Layer 3 of a small transformer language model trained on English Wikipedia (12 layers, counted from 0, width 96). Numbers have three digits each and are written without spaces.
A neuron's activation on a vector x is squared ReLU(weights . x), where the dot is the dot product.

Input weights of the MLP neurons that the questions are about. A number n stands for (n - 500) times 0.00083.
n0: 381456697671477337542186366416302500554398532377359054702518592483479464401658481583043533638455504246318457784504323500567537541726601315575453504447689450666447364674372424556334611603601608665477467547432492598723366500377603473408651475454644574654415616570565384628532333675707554675
n6: 390515361420503626472292548657406719601474430291617444420571779687500746581470558450488599534596329522356403591146332593566127496470500537471611624767543633419466627619463519437459297473289308630569678354414575315689380469519416424500417620549652421401354439523518762600489467571364457409
n12: 558438462426285752430411352359696445023650623588576504458553391777464609596595364427372476532624500573550614587516496426442392425425577511735468681568714463342480578226387473430326592580402480516561500370827558674522849435257636561615599202311424451554492452456619339556450500492618474571
n30: 741566388556444520539477543520482608664631507432544706697571267256379580391503423479496404591311497563431409324548363370301394524783449346484421557548474388725459403334477657410541476428437517318559486697690479398620586569592510536522497455310510342571433517459541606241400364621550532393
n31: 587535382155569637731404569334663436220531330579338353591615471566653295256329527522593710568591493622353584619594550602402583439585535455531401400467463533712368673525387620362682311569463526518503522507599579468510534441399287562392554624537497394617468453395618660638616588279386401718
n39: 548587465599632240420519535605143378490564610513548445556570381589642418309550664473465534517554458416461408628490379314399567493434486593380435398607403445575649467223516654618417483574757382524328572455628351400426373727567567548561453526481513421566523739564400409503633507410747468633
n70: 456550326298503699679716643595543366358650370424447308642538394507416575323236713475611490668423500503389769504483381432386271517586623557460353459510542457380473442458517656687510437559525272528556514513605532497574398475493417652692462594407444592554709580497435735710510470460387592384
n107: 500673594290482651637725553370624592703433193418380224561384354703496351583269570579428758442430356466556471597372412523492613492623742593650366435379697528362569477708344549847408402621428441504366472403333762554453562543512652392529562384439437574411523355371358375516667424540574305370
n128: 374708617611404345548537086413465512633516370588515218610644808431742418496521210406500724525462418451321482565462413279635710395587595456281507541407480608543475607564660562314304407479711462403368380403389465763438478551572445331594755426504808587737587411462433215428676488535757655548
n131: 659508519429460535546303500551401584184620477564462445504518610217581343729659329561363633647694508558375530554576271277656363500452509481543418615472564269337397449427535476662325650641356488496738533481457663364708241418564363665325808733362603633408357642585613250370355387500343591513
n132: 511333744521521664258641561277575660586659467588591534500466563614469267300629395352512627477477365571478798564900541560459492320477426415559653534373551547594511391333616470636549600569528384276408293463628619473242285473400623544545325605447496507372280558600378438690418291580613540680
n133: 510707402535429646493469481497633410461503463216600616526273400475309555507348298457609623663539493595605530594577359548602458406531760463530469655472556518560472253426719671538569613451622511570420247530562464497545290269423289594582434555481627388496431345363457292355398446627316649672
n139: 452484294477372316764523513468521312652226504578642500241382395471309561420573632567611678516624681832688566696541383673652409541329340848623657386545694377462500480567379709338577309521546512475551299460516680488420396625541368480412586431489747395642589363223250457612468388654530403328
n141: 690440693479271515460358137311599370492671615623313571330606582240461617418531489562512639603527519493582410532600526447560569442622504674545445599415616282504595391477549455814347500465393379504504421656590428236777565645527403390525523608225713624512633399461572391418417624400256394263
n146: 620390634591382232402584540418492436569369442402419548611533373353713308471814300492578470246451375581405428781613530710515707485377589460566473578417376512481437692389430389496493523523504557405395592496648621567458532626538375468629541553542478222248675778254479703698610434398587364378
n166: 398815500434566544574429708686457459272715602636782375698517385643366448431317436366348447324675323438584452375462537496551681394511520293303423589731504415515440689611304581574414591466647485390605735347504469455350572439466318709468260620577367593346556450417489671519596504579440629394
n177: 273657753678604480387275329285542736397523484468668138534785368595602472453640592521441382604333713543429367655415599626476633617356404372723518520366652620237476528430619607532604524703612565561407541477290382464369398623553610492444335464481662496614528218671375172520555500319500626394
n191: 454358458578605492463646483531541449678592508294514554533338476642688453630673421247619520700548314339696803402393488461389460342692457397443570559635593402347414484328430562691143392703614432572561282473477286327606634488365468595576252514581579654467422616349730623732265442714316582508
n198: 288490541587458682534464399323564714329367661546605474469449513590520548453442438460700507698365426347430469208431365446424608484442475428462535442638580591500312478527577638503636523431527633398704617383532673516642306507618645688486549569606463385336633619398675512573573350527541429428
n254: 563493245353706461699766374326556572600563587649526535576540467274438390458608531478789136658460571598595542474547404341423522728432434437493462282515459485518489337507670504553360515533437749416625533361543462648620691441373525310593374541510369565508593602398426418555740634598374442360
n273: 684508508365330608635249483644476359375698542385369581483605786379376469576829425528545361559536778780466450582429531469822717315387491527695588422579496431396727457564426705426617166429135472408428395428303479437456554408480500485365370629588636564405555436397474608444573408566538358570
n279: 490638295511557592428360216318568365578399658472591442431588347447736623513414635518558539569391476429486459136444370507554396514431373510695522448462546339546662326327558480428500412497607683637633738346476305445510665528678622447563500423468424477511528496542461415644463615863500652525
n283: 577507430489360470507597647562657552457667688448817585518554334703472623584483322373540587479367520503342533450573394395500497611229608483487475534392536529373507680511388524520373493615411725654500504517415334338407599352319371321715234524539589382721572419661542579472371554381218566464
n299: 643328278567510588422399616455570354446547347235491537615533253608424793482447589581504329504428445614537379394530548430485598292593716507441456709659803706723863489534474456552305435580570523454493427646544406575385620385379599493698481380233359625488504504527489514443485301642325375437
n303: 457620427397541386371685401483592736412513493341541376591515342461755395450548392384593375445559224604580540318542449308453424348514541586380564575497474585826596544734409439517367670621496343427619426560416428569576278840676604441533555461429428425493527653427642536329510554496496523583
n310: 523600734623672484397531297422455338590389665624561395412729516431456559446302383423356532575592512438558597347736723379678600401457466615608504602432432549310425437633426679390350339280664298416614382427699454528261719545320376557840345395300473326667634287388612429488488570795685519533
n316: 443486313351477717432565423622526489885493835408548521634399507601703511557656514567765474543368400454560399261610425454457654693417512588465318323463445391481399328422468482403460463404669548264420355511446405453598627481537584388465820574497364614485402589386350483470699496610273448462
n334: 315439653442430461408434510510456507480443484457418494708256446348630671589582488630579606608533439596260433538391646500494398368562656560714617614305438588373356322603471513623588493354459660523752466678516562339418423426421483481577618425414572428390627337434423478557384535397503722682
n354: 316566441607544582316421596602590615583562478471615748422582691668304383413407421438567461481536450660372325527726484538566387597711396512372551369435445454667720370471355636598634487536533461403469322320323527542527524516413383596490580460446509579338337542374618515493516465560378619621
n360: 576435469727575479430279462444609454504250514656386427437660167435278705740577742478603571237500548617693560471415381441545539458486420674455491637685627504424584469317427406625419321671482313361663352568497456380507549572457553480625546356431574520704419532511580590532490427688459379407
n372: 493786496347363276711707712504474363549644496672444326772472582750504493415464493485492537637511361571408589530504600600394489351529661696341322615584555773511468293349400446618417298423571463441455574437464689496544592741409533528317380516463580462470460257650329476463578617359677459534
n374: 615512429689328432284304426508836565487599650430616448697617217584339725662305275807517521399393608210452248525672512428325455390480469567468547411373677723446500620355520564689520471603278488516629308299668751594447448612586578285478651475356461395483645413344554581430508373359427667675

Each question shows a token from some text and the vector x that enters the MLP there. A number n stands for (n - 500) times 0.01.

"ne": 555432521558490506447594401418565541368491603636471639393542668440518490525325488461436446565414561568465468451667611532525349563491531521391588570533499453551322560411518419575546562448472440548461475553634573531481395507453589401428537368718332753695521436350444467420545499389410523440
The three highest activations, in order: n141, n12, n374

"b": 572429445624636528516548566553510561394438584579385614360439690506494567623415618426316508422400653529623468414542499644524567516396600443405461500514421570554389598378537463522535619524541548586546458472505585466405406431610559429476419324708405590573470422324453410515391574391455510356
The neuron with the highest activation: n360

"2": 543494494626624515481489472426524455377490542586370681395535657487645635584482593380458523460399647420483478418471474481559374536503555578454413512486413379603418610633424566587541544529604466502356580607491647497412396456576515456472509295684403671546450483364330534516400475427540416385
The neuron with the highest activation: n139

"olog": 546514341588629471433368552505510495470557519565344454446450661407531568633467654429404473505521665377517463581442379595505470492532539469448546570468460327567478515496457529495630628645585476560407573501525487418308272480516536474342480363564332652642499649530548468574365501495554480382
The neuron with the highest activation: n0

"an": 595536519584570512398623417482615569414422496488388560403365653536488530630507510441284648500455593600559370493532463675558493540458672557385603460489366495518491493435504481507692518625502436545517461542575560529482468458546446393442504392608378667590486418368385407382474557455492379361
The three highest activations, in order: n107, n139, n133

"and": 499515405605623555534675563455452479410425565494424554393438671501429478595438716483464424488421646515382436543400543587538516432539623442465518582477407476575428585557574576461577427628544515518429520522616548504510505346552619453362288360555475709526485451276489437422482519397505459497
The neuron with the highest activation: n273

" G": 445481429599592456426530439523505443534428574615370714522465630440599546586444590555348543528282713536465587486502586534479513448507599533391537468540519450591371521484493585572636625547506444616444539517599438463420378526432524457405484300597315550621403505351444424450348522482495548397
The neuron with the highest activation: n334

"ess": 448499520573635498490562505414506516467466524494449642483591721429538598709468639402491409584481674483431475388531555564510476517515580572443602444609409402432315558461388505452536618643564515503417518454500502508359425393559556435476436474605216642546485607471485424442364619377432434410
Which neuron fires most, and how strongly? n254, at about 0.55

"ear": 557494516513557494462531465423572418376436575549435460314525775322441576692469540506403491511476583490419523369480575648534535419480596458518456515606478361568504666588467448422613589560611521497464547663454566536417399523455615465434514306439559613387531516461469492494404601408500397336
The neuron with the highest activation: n141

"ey": 540660424673636659527677490503590501459448496512386561410559676431574575630392597531427447567364617479431388568560607534463388477470560498380516501505459396547342506488393410439546485608518495485487562548479611464451397443500524379568416400564314645589480519353551427481347565386457636519
The two highest activations, in order: n70, n354

"ic": 530501497542647471503437380424567437481483460641482558354539605404569643671469626371424394487466649631555446515542514570552415491530566475295579454446398393588276500381459390527556550587532517626671540504536537548412380445537520386476354381565289615677495513517517511414490598424546525452
Which neuron fires most, and how strongly? n360, at about 1.2

"ro": 561634448566698502492412678521512614512410442568468515479583607463509440536414572510418566448496653484512423417484557536530401587408518465434425634500391485600424614503506402515497619514674391529432546593573556558436468464467515363255512265808528560530534562382369480436521488451451412403
The neuron with the highest activation: n166

"u": 587540409573587501431432604488548443459507540618475546566521729424517647508531453489432545502444630474440480494465659528536401505457585534350437537543426452584507572445553454570559464504652489646566465486538560600393362523627503360448527407630300574513457588493362444291503456246518415367
The neuron with the highest activation: n374

"ab": 594562370588598514460452499540544647440411562636445542431457683452531619549561597503311455459428657452537441436548504598552497412452603424461541487509322567565351491408534480448537588487637464630423467540514575627519359425607655398473466332644331611553411503431472489498389570467383464373
The three highest activations, in order: n198, n316, n177

"-": 572550543625640563526424433427515518412484523536368532635456680474550479601535600523423422482447642511490484317501657513496391561456666512464532455510466355572300574547448490613534671525522470668428444463645548507471369520530518440438348265687475608550452403335392523503409499506411473494
Which neuron fires most, and how strongly? n177, at about 0.23

"ity": 521563526534693527499551449495512510433402575450472632411499687452633542689429668428469383481448694475506463430501529544572416549544545436471572496483405389483316507509423413406496662546523473530376501574526495435570471402475649487442444377628239759539481534334423505452445615402463519517
The neuron with the highest activation: n316

" cont": 556421498534609525496463552514510404339518596569366586600534694448536510553480493417479386515350642405465533520557439556523452471477604495403416500467441449479403490553572632579700526501536352566364507568649486533354439409575614543413469150555390602605500562467444535419517559396549520438
Which neuron fires most, and how strongly? n70, at about 0.81

"st": 505482434528612462539670538409480543370550515536341654385557759325509630595427637518397570462404654511496501316509514615513404494491578423433607516531466480534438559395438481608569591474545372509492542539551553539496324472495539461438412371649364538565491540341408537475410661424520553424
The neuron with the highest activation: n70

"a": 545471533566650511410521469440594487441448492570467660400474746572525599683441585426411485566538686504442494445406602534530380489487497480498456566543420442477467576468443493436557540554519508544480451481488511496564388442595626380593475347801248670499476507349314438439515569387440505450
The neuron with the highest activation: n6

"il": 516519407548640397518483465448575588431428539655345571459423710439553615680486668343363335606482599523599483417406443511592478482480642536464473524562527389600390552412463367452613436484573418523548462493522613491417487540530599464409382387719337550613593544474485447433361497505422496351
Which neuron fires most, and how strongly? n360, at about 1.7

" of": 607470531559679502460495440415548468365426538424491598545328683439565580611431668438471477543409675529505502418438418551507463578577715451487530462565449408534364517556440485473637547568551419492446457514665520418470393524549527535430424244677354596577511502332366495459479536464443488463
The three highest activations, in order: n133, n198, n70

"x": 581448504451590534417504516507530513363488444537433666447348642429501636643438594233458444584521647407569471397417538653477378516426527569462592464551551355623413536493412431483605577623469428541469564395578479442431462433486524347474509454890319617600557559459488567480450572446523515427
The neuron with the highest activation: n6

"y": 547616531618613548581641495512505431470408541450486604459467654457549507556509705467515517503488788424572431504471536595540302497408546384509497551525447414525331603403469420487480496518560499512506565610567456432507348538439636397491365360575282693471472499424475418438388567385501511407
The neuron with the highest activation: n177

" the": 654510524596627492461569493437465501376491600355410566450304689451606556532471585585481538686508642532476437441478572506461451488567642460468467477507474382491280517545514517569617543488523553545428547599601512508424363504460576452423415173554428607631401495383346497479443545501423475530
The neuron with the highest activation: n334

"un": 592456419571524525485439720470589510383418573562389563356553661504540455485620540289294670530485540507479462345418654578415587558490559484506484607570415465668323524557524511479664470572525560418468528495556545489470302566530617469369485352547426596539511509450341454377405527523433417463
The three highest activations, in order: n198, n31, n132

":": 597523416654597584457560400502541580424546522523402539639306754483522609518447608354492436441412708509476494330430515589405390510541569464385519474532475418590441600531406504476561631599498379586503454473640570509461401539433486535476381295547503686532458502352377557374479551510529404486
Which neuron fires most, and how strongly? n30, at about 0.48

" with": 568530524584584580512484448540562454410458549606462571550407745480499486591414573398538500551375684466362511489608503494513534478557634412398530449593396523513278500548422423542674554640528452550410400562670517487360455495540482495463410272577485520549460424392390511412552559369413544472
The neuron with the highest activation: n31

"000": 539503458566645567393542461535626494386464610529417574378492632425637524585480714458442329467514664465466420498441539541554390567462562542440577511559489337565312521550439477606492656532542454491538510579530456474379392416540617483444376296751483586609458470380359461422397574448526467448
Which neuron fires most, and how strongly? n177, at about 0.32

"ag": 551541467639519432475581606429610590509450531618388564464440621498525540570474629520352553505495619479430500619551566578538571449435556436360601531496560445604405515398371508486575740481550401550422629465523512466312341561489553375484534320577341612488473572459500458478375508379418505247
The three highest activations, in order: n146, n132, n177

"ir": 581534332476611597541625539434550397372586468542361527491463554430561469543429701475447592573518631484447466525463574544539471445483668509399475458510346537607350554480497519488709371540560558541431525563620541469395488436375658427330492427708404583520544431375541526497499651350367418393
The neuron with the highest activation: n31

" P": 507455518552659393431522521507477499554425572543362633526417667446648612609441540538395492461330700549447668472583529585547435475481593455424476499462491403596363551560559540577591612539561478520415513455554519533522441498512548464318435293687278571557458533389397462476305491569395455384
Which neuron fires most, and how strongly? n316, at about 0.069

"\n\n": 664500430573613507481526452557509437434385592578429600523513738507569539551391560567411535609427621517454418277534626545517358548483571552495525459517503376586312563583558468576561515570489489586236431541589513570446367504578435539466391303593352539451408550368454505425411586477528430475
Which neuron fires most, and how strongly? n310, at about 0.03

" –": 576519538625472552470414409523569614493460563544357644507475790479537625602442609282523364542450625485486519367476567629449392532478545509400531482544366357538366522586511402495566636592499432525450472561503496559530447557472525474479417161523486638466418483417390516456506481474462540520
The two highest activations, in order: n354, n6

"ome": 489522542583564479443608380537530576424478614500443617365454695455652484469400552438536490499508666476442465463561448417527398494479649434443640465583468305464347491575419458464588617533595498496379454572624497520480363456540614434443419383584405690577539484427366508346555611348482546543
Which neuron fires most, and how strongly? n128, at about 0.64

"ov": 571422434603585542489539551426594512403374529605469511560399578525537579602439584505319481517472664518533421497563578735424493481471657473359499455499527476485483489533537412616567597583498358560309554479600494574438422513452548353414597472605390588456548523392319510446293679440470451375
Which neuron fires most, and how strongly? n107, at about 0.58

"m": 531504384581697486460532559581485418366513473556439607430439634497443574588456653400424481456485657423492462518484468566521420440421627442565473501532475448643413733465450352557487632611468524374475527456600576576406398405590542395559501456848306532697469515397476480444422552418429518366
The three highest activations, in order: n166, n283, n360

"ul": 560505413431597483564522539494621497506430473633451515429439687499582561547575548447403526614611646485504560508520646601448501438456601525459479425528386389680390639390561463488633528467552531629478460489511552529283536473447600353394502303614393553591571457432497426443317436381436376407
Which neuron fires most, and how strongly? n31, at about 1.5

"n": 557493401597606523447464419453534550388489559599451525414485596485540554637408618474408457504379707476502495452558624592506407446448566432443538546456530480598318632319461540537657567535465499529488553426656569624511454611476572378418485279718262522569603453307419494459422488421454554526
The two highest activations, in order: n374, n12

"ans": 507452392506641552431513491536554380427463570455376648357382676510490498656395530369450389539472590601445396548631515553470407501568586626530681583523390413585482615481391514519654605655591552484401397498561443501432358483521527457436554378687398537623457478519407429418407493519434395415
The three highest activations, in order: n354, n139, n133

"/": 601413484575699562489471489532525471358460552603532549507478686406565470491498608366455415484417615526527562402450555527500386566486591593302468539584387459572354569654494467529514596539570493670498528405619495451305434564477430541384392296683410573509463438466383519426372646567535529313
The two highest activations, in order: n166, n310